Layer 2 of a small transformer language model trained on English Wikipedia (14 layers, counted from 0, width 64). Numbers have three digits each and are written without spaces.
A neuron's activation on a vector x is SiLU(gate . x) times (in . x), where the dot is the dot product.
The model reads these tokens: " \"" "N" "at" "ure" "\"" "," " W" "ay" "n" "e" " M" "as" "on" " was" " a" "w" "ard" "ed" " the" " A" "P" "R" "A" " S" "il"

The vector x that enters this layer's MLP at each token. A number n stands for (n - 500) times 0.0036.
0 " \"": 512779277595498258483429362557456525395694281567573621614388447591730311464844438336489531582643565426496551769569529346658560383432347383683460483414462417441467419372343501582490331538427596
1 "N": 526453516537699526507237412623333472488557539508555542590533607610696335574720384562651574612684594509370370481559403342540636406378319357564431711422471647442488661509453337702702440455295597
2 "at": 566699351523610592673381442377441389472576532511471422586213640529497266471556482079570450433446580679473496436587369447588589480399485336598263731609465572470400398478663389543611446583497692
3 "ure": 496332631559407291491362510529324504639641467549582609494387648630535317395459479425387480430595395605469373545606535368564528416303570256584306523307439517537462414440706514565556555552389656
4 "\"": 484711379623585355486277306511397662508565455504623522552528402470606457359464447240550429579487538331337626423508630283665552450323515432551422387310399479427402440436497369499429180654473564
5 ",": 477601594409626483489395411689420444408533414557497555592430433693488307513665353500602472523390597584309513709613457296621478396434529401662372576300418565478675435427357671388601438452382694
6 " W": 540553411387675380499346554495363405424635386616590551668453694501732455533666536326755545657667559652354506507572510376544467415298388424560434534289396973482604465506518352423574413476324497
7 "ay": 532544341630299579620246341602342465520635400537579458539480573609465410502399517562450446431599620623516157543549471382702559490365564354431335372366403695498532477459384405668529510653429681
8 "n": 496559544625602558485393508456353503535578508539475511626415463533531221508639341693748570708410711586425361458510292452810420448518413314564359526442397671469590628537379437650546717714512628
9 "e": 517552555648587445423509363444422555634610428629595505345466638497422247416562350167472565520626547596344504511469412420611486352310616317576296361258276689556511367570544402593623604529447615
10 " M": 455571257417668509587202529628380453662595401424578402582447576525662319469589397364606551643670568585394641620539502351562604413171181429599377545430484809504564498501429434613560487400402562
11 "as": 635702293532622409548327585358431621596647360520567516576354531535590287449664422249668474570319493454404588315607526466659417399350471372465390554610488578527590414769681480524664480592509742
12 "on": 834522495655591526469379427459414516547513602501474566457394571624397387400608497554594657514548555703456370517501555449705461433496313301632294473512446717401513479546647438640535451672248689
13 " was": 389517501463757505444418405515382430534552484567730504481292418540618587495696347393548539476478510307396326738539426348576481356400642301573484576540470666417553690296581464580560202540428575
14 " a": 566581141588635406427350407481375462481653394562521635554349316614486620589680372533468518585557682456518505846575330402502486395274466420551340666373368642497529630523466399791541280498369628
15 "w": 554525458359578315615353433403410390427605324574495586613386607473647419500448446387699495670552520827381408238487464413756530271501440357619373395382424725437531465594547376468576670563414476
16 "ard": 464449536577380442557495380555342566611616499493562554552350696574482492507443424668655560496431615711429485621500449400593459435240310272428267599545597669568659375589335572544550503739405551
17 "ed": 594497462431469418473535307462422492581476407503583658475412729525590582474709306376480406529435634750486451537677293342812575417388499431521360569320532660568491684415552494533446365673386686
18 " the": 542632264551515493556295405579379376547494455508519704559314429574588470596717351685343487478545516501448593667598288422639605326178456428627424405324443727465625420513502548706543384508529686
19 " A": 647518116704684432489302457503393460530660399548498626569457561619537542516513460517649545519710659588381568788570389385486557448142532391470286576420474667484470712540455528712543322401408570
20 "P": 440531389609711491563315443439447558679421423615601353595430652590569446496608471663759575535491566521394675195384477270671532458325439439516437523315672649457452424511531411554621310511394642
21 "R": 526574593662769414486406546568412550447455368623608522604383727550559428511512395465854514639590519715401551430392558351662716443401298445518377481485676611482499491481640443693652255551319641
22 "A": 599517303668778368520347462437451477590497416601506635578388609658459612514378498623729457589568671601365594505449574302537573364302600415432345484239585566461484538531650427662641251454415597
23 " S": 438578322459715482450240499549383513530585370548446456659439686626632409453781502438607460483693508588453646486603386363674617430290447411502336715484391851519540692622517359485627345484442644
24 "il": 658401485683524443625542355466392440453559432536442600515376558580669341501426391482368492603671535812404530442486433291646495420482659268525465413516602796559533445561707469636446556517595597

Each question shows the input weights of one neuron of the MLP. A number n stands for (n - 500) times 0.0017.

n41 gate: 565421616461464616195326425528485431347408471319677361468371412545486548361351542378508471546297570355551534538428382512515405591230525552669585650514480613441518375628578353558461535400538357
n41 in: 591475605565417610499477431375510349369578383386554405419392535524586449443463429345459511587404533269589637661596439598637537591413439527606534517485415633421410471568396396569449584333593406
Which token does this neuron like most? 10 " M"

n158 gate: 561472531482476427522522608552573375533564504440667534631364425395558578545617491434298675547367666601373482524464488546489541346553648351470398453513542407492550616459608487377516412538386358
n158 in: 533587517387561656361472607504381442397553330441425350679523437592497505544573496495473622591410351433470520559448589552556609526595496480342548530313423542628502497359597518522397446541707653
On which token does it fire most, and how strongly? 13 " was", at about 0.34

n15 gate: 545312410445499260368544475375410515461353663557411535532481481426465457403504575494495558589382659367460369509556578624370532456434444592522457495568334487605336472510531574490438290362466637
n15 in: 529422401516464297515482463440636485557488532426500432457421475560431281446494465635552499373530595642425449515435331659545458428522546561332517536566512432451226507438320492443576383567504408
Which token does this neuron like most? 10 " M"

n115 gate: 348598519622495663444483377465377580502462516590596481442489529642607588514405505547394426586502627478444633494453498637611468558361452477444746481341502429519516493604502546464458439546465443
n115 in: 370508515627342454422444333565378561434401534550519485359588508566627502434503573505468462602517491552455578411400573495636428582392494528511774480456489482596527476614516568509579428558453399
On which token does it fire most, and how strongly? 4 "\"", at about 0.48

n178 gate: 523619585517533727417534601856363363245550473630441418175561462388383828364472666555461427685458550175696714499467525374470303511499466509672418527395545601247384570427489439468476572683317520
n178 in: 377308561535385438480460475485352419457452438519520524641629643687443566811538505481507581527452432530469484571595612450500347532545534689444405432615450402585205193574356553353793431760306755
Which token does this neuron like most? 24 "il"

n173 gate: 526406553490490348425619468514546347253566417424418421541556438284424386628721406780443533499517615638454501618295408398528449518517536588293449406375668253217562405793259586354845477728484493
n173 in: 409557549344446526485636418474265415337550460548566472577614413556521462577611368757460508595661530597474509532434405365588415514556374709199419334532602272433443401656181691503552476734312530
On which token does it fire most, and how strongly? 16 "ard", at about 0.78

n6 gate: 588444628521548681523639525458621696263448425442444530337348536530440566330420592493335527490495530467417607592421349563488543331241421538380541653506470671351676558330462486383403448557532375
n6 in: 493504618615411357502510595228388430620779491476510386606494493836468498567474648438466496520587574571455521396509581516594397546568458573436495429492488402492484440607325329643450390565537554
Which token does this neuron like most? 16 "ard"

n36 gate: 451470276693462571533752514538339637566505558700656585681528500464500539717602686607520235545339715431569544604500605607390523482592404616485501587455319468499597656477564762637625622618543559
n36 in: 477512355713412493556698491437451575540564538607584556636459499292544472655611540594497358436357733406584516617475556611320469499562412594430461573399269494457552562519608698625607654628440499
Which token does this neuron like most? 14 " a"

n187 gate: 639528484587599438447513676581485371530328354346598485597285433556535322368487212433400573342499628601729510489349319627427529701485539488430625557404464458367326566491533341399526466490576315
n187 in: 344429453415542702361378395402362449490597618720587570444609471246516526513402568686561441598561520498359651556673468754427360573535250396470493365543685443545440325445621522588449455555574708
Which token does this neuron like most? 5 ","

n191 gate: 499496497502502494492504503500505499493499509504501499504500500506505497500501502501498500502495497500499498498500500497500501494497504500495495496503503500511493499503500494501501499497500501
n191 in: 503498502497503496497504497498498498495503506498500497501500496499505499497499490503503502497497500496505496499500501491500499499496498501495490497497503500495496496504496500504497499497502496
On which token does it fire most, and how strongly? 22 "A", at about 0.00015

n122 gate: 489597527339506596813460485665396648459527537543613510427582508483365678318492511332458544587487250393487411388384408407576538613433512552544597596375537585325418477531577464507326345406566544
n122 in: 581481635362480491859488434500401578395579505564599481464703520341459528477590461390464616593456273407459441454480476354504550601440480487508466636509545526322426530647499371536346309445649529
Which token does this neuron like most? 4 "\""

n91 gate: 619550304450505431436532581435505427537514430412308499643467478543448489449554722573551439368405384370517529338472662443528496559480508622660234283645523470614564639352515456399581573615559546
n91 in: 646572359426490495424546638497528424543530375424334504623503464524382527414510731582539466391385354349471538374480654388472505582499461601652240321681499526628553600375629472370535555638466514
On which token does it fire most, and how strongly? 11 "as", at about 0.33

n21 gate: 632479303497395644497656535652452519468433599573517585619407413417531354512485628458430176293404681469496597534269558467647500531606557447418551569435408434438499572626551417544550600561506254
n21 in: 581524712485531508630504540719552486362607494409600601401360457549567641417448490377365562562387503426548547441702605502406463593536425401645540652355500526474532531547674409473373479346434510
On which token does it fire most, and how strongly? 20 "P", at about 0.17

n169 gate: 481339573456542475692545560520558442448432584509542650484444531570567364400607627401478537446403449408504527557522577343472515615457575536568631614417416453482579467491504480542438564614540592
n169 in: 376506522419640552589507438535540526461482422301519586500454434625454476586526503451462518458476499581524562513625534470268484596374424525541449455396466512360527535472614583548479697488589509
On which token does it fire most, and how strongly? 5 ",", at about 0.15

n23 gate: 670583510440477433571324386521555429510498473420426500677474398300534402372618324542547633357411581547404539515447451560527594482660376395426324281438554485262233527420313392472395414352611442
n23 in: 623420559557601312486436291449427581411348581347528457448327484530615505594373379383355572360496682524434612348527537349402566453590458506423495296530552702637408452383423405516359610383472349
Its three highest activations, in order, are on tokens 4 "\"", 15 "w", 10 " M"

n0 gate: 448420328462647554613536425499494506532372455407419684555693462516630498540790422527717465597372457639537471575495442565390513616291613208510444279597493382456298575354411727351511713513655686
n0 in: 538718594398845660532374403461410511392317522260563731531651592586532745447604481476501477422306298541478520409521530324575449322321538155391490341434512620467312501618497559499380635463588392
Which token does this neuron like most? 18 " the"

n55 gate: 564433375720469567450425540407531326422613563594345420401532491529338575402552376574474375550486515361590474648574372751386568450340542769624509542499404563601492574370506467622516517482609536
n55 in: 548615504667608379536400498411440248507547504488484483575515584420380543493543411571434412591537500373578602576453421890345482457478483610532407467399363578618400575495465554686444341517604474
Its two highest activations, in order, are on tokens 14 " a", 19 " A"

n175 gate: 495530488541374673363680631547340410289543555401639540400522548646639666523557368600324430559751419382419554487368419542762530614245569528552498386454489403397543542550545533331489422534445338
n175 in: 512562385502501611511525529255551269681619464434465482571385376642526464518578608638466711491650384661254375501565499670407551456519606475474327318721614451380352448536511502373524417522549509
Which token does this neuron like most? 18 " the"

n52 gate: 549391565599494445505665557491598392495482626436465594638607529445676446503540481463517655404470510412389471583512647568604521619465427436498465510611486506661511406448510473520548496353595488
n52 in: 461536554468621430486513681574625557571499585468558588472374409533436562492436564474482482524548594368437425401504492614593474463447533513388527482487519581568549473475538340523502526460500592
On which token does it fire most, and how strongly? 17 "ed", at about 0.051

n16 gate: 585714646412573714694556451438611527607430420575460452492439399507406577524464455448147520559417593512572475506670421405448542457386443537443503511485545456446702384638474487338617711557404321
n16 in: 496637641414428680824714451495553470685487357429370527482537383456457447424508521461291406611493624405531444503614528432464589581454499440449407467511506477443656437486491599373577668542518459
Its three highest activations, in order, are on tokens 21 "R", 19 " A", 22 "A"

n185 gate: 505404667607333510434471535625540522432348461407593458366280585313494251503590660464433435742463726428682603622618494543451581490364570570621543611493469429428489632620441475504462512173348681
n185 in: 389487727561350690485536550724544515510336481388636605390323558530472476374582621517339392782524681535616552529644495567464705534382531388521537635472446409405512606627572431402491476191268653
Its three highest activations, in order, are on tokens 1 "N", 15 "w", 5 ","

n59 gate: 703548669541349445644286552578490355615354445515423489504534507389389585376589547483435647481570529491607509487561548508494737413606640385417531551550634498683533545338492388357564539442396409
n59 in: 568403590569409340623608469571489139541447641509437486555676671393578408293549255430517690367626430388507454475560538544448522545643476436502360410687574448537383505599459401406564265463543643
Its two highest activations, in order, are on tokens 14 " a", 8 "n"

n79 gate: 373604389458581509455788286530478519549366500537427590516619487570471694292498471583545423486408501485544715446484659495410512425515427338733498553572428356576360393595466492431543462639594528
n79 in: 367659465507482529440644394451380488560375410613395553601471343480575715483466432574593356609489392637558596510549597474432506562577566270554387390723401373544396206419474489510582468642485556
Which token does this neuron like most? 1 "N"

n50 gate: 551551382495534330485514648584675543554491569521632413561375552417404554401515492622497488296542457634309424548356313430631640400574678470362497557689478382534451447471431527421592578521528533
n50 in: 492410437524578470542362596585629500654551421638676537515565492444405487486513472470502375420662396647518445505625379429590511519590621547652594586613565414467747452503560544537560773531536521
On which token does it fire most, and how strongly? 4 "\"", at about 0.18

n26 gate: 483371513506321409419563535614441366327478647400590414576383671522520386602533335481509569242487508436424466690557572820564483517417498670747406474640614507311477450542342621453797515621596677
n26 in: 548421454488258476369467406547409411328492610473512386586343693497526457569441361489555437389424521370424512598580479787565441541463471742767452454669563520422518489441396607502640355568558690
Which token does this neuron like most? 16 "ard"

n142 gate: 605625540534414528446593566445530489560525407420610528525489518507336664453542493410466645385532427614504579509656507595482484594419470482514528482584489647410631417476496506464550549451534519
n142 in: 443525531477630382454384546629526571530498583682431513507560488456553645476407394459666635475514339457659406418535564584396556454490531421458487511463459566624631457539527505444418538555505556
Its three highest activations, in order, are on tokens 6 " W", 0 " \"", 11 "as"

n174 gate: 682426527477459541321482524376444477399405484483431367357314453486487444449493535574366466679469521427454691710478560547488443531404532554563377531569612490375496436401552351469467585409345425
n174 in: 561443654456759536435402444551422411594434560471543555407490445462504527390460470553421578489606588515672624335730429543370528536429471344544309430500458392517512513610504358409324378497565478
Its two highest activations, in order, are on tokens 12 "on", 7 "ay"

n190 gate: 368384567553587418593612384492663456512433632473670332454262561539477461533434506496529480273446648590421502495366527545531518347582759537399588461474557540551553496342463552460656574519430376
n190 in: 415412583551535498565604416516602503498439619406764357524330475451406536426378545511502484352459604610496539475350573441678511375616760535398506480494452601565643510385461570459602567605363386
Which token does this neuron like most? 0 " \""

n19 gate: 378643549480509600572526452430452514539548469517476583453465429535518618582622431497494584567558491543530514462652539536492395616541423322521409407480518458378448580518510490491589510419470464
n19 in: 477570565590416529548533517433387510509469335480523577603431467582500455564500446563397584509549538538464525580524448660598469608523438548520412479489605462421442449488380525477560563554443471
Which token does this neuron like most? 0 " \""

n77 gate: 570621442445405515422551286541550658428564618477397378547500707422440525665550559583441388639539325417402359540584506666535499366519443532477120478431559502568471297671364690593715487544487402
n77 in: 453597528493440442597648246521612589547578512499370499855626396501568523384597632391450623559533400421485403466519475360299757360587564490564544725417426591484785641772650575557261461349216454
On which token does it fire most, and how strongly? 0 " \"", at about 0.11

n37 gate: 528682431475429604332359535587499587369571319326386476523522353570496584462539528638416422414461255508196415703415411629519659498442523591625514532443670652496550542359663523503430561408708508
n37 in: 430636448478508462517346391547556444374528329466530532593617398396603415383658393682367424500493466511320463685537375645368475355450509574645444445425523466367391579479509541380349428443607529
On which token does it fire most, and how strongly? 18 " the", at about 1.5

n105 gate: 409578359476453490317772554426339428379506573394426544641551618524662598599550368598334410511724502382325490524428699572472500584459530669601383416644627542509260486474462550270592568422528629
n105 in: 505370507584533416459302278577613578354427658481486435579486436313377436519505396532697292425271722451505575458572416413377396428474444482330711614370373509625507417348383542613433474474577374
Which token does this neuron like most? 12 "on"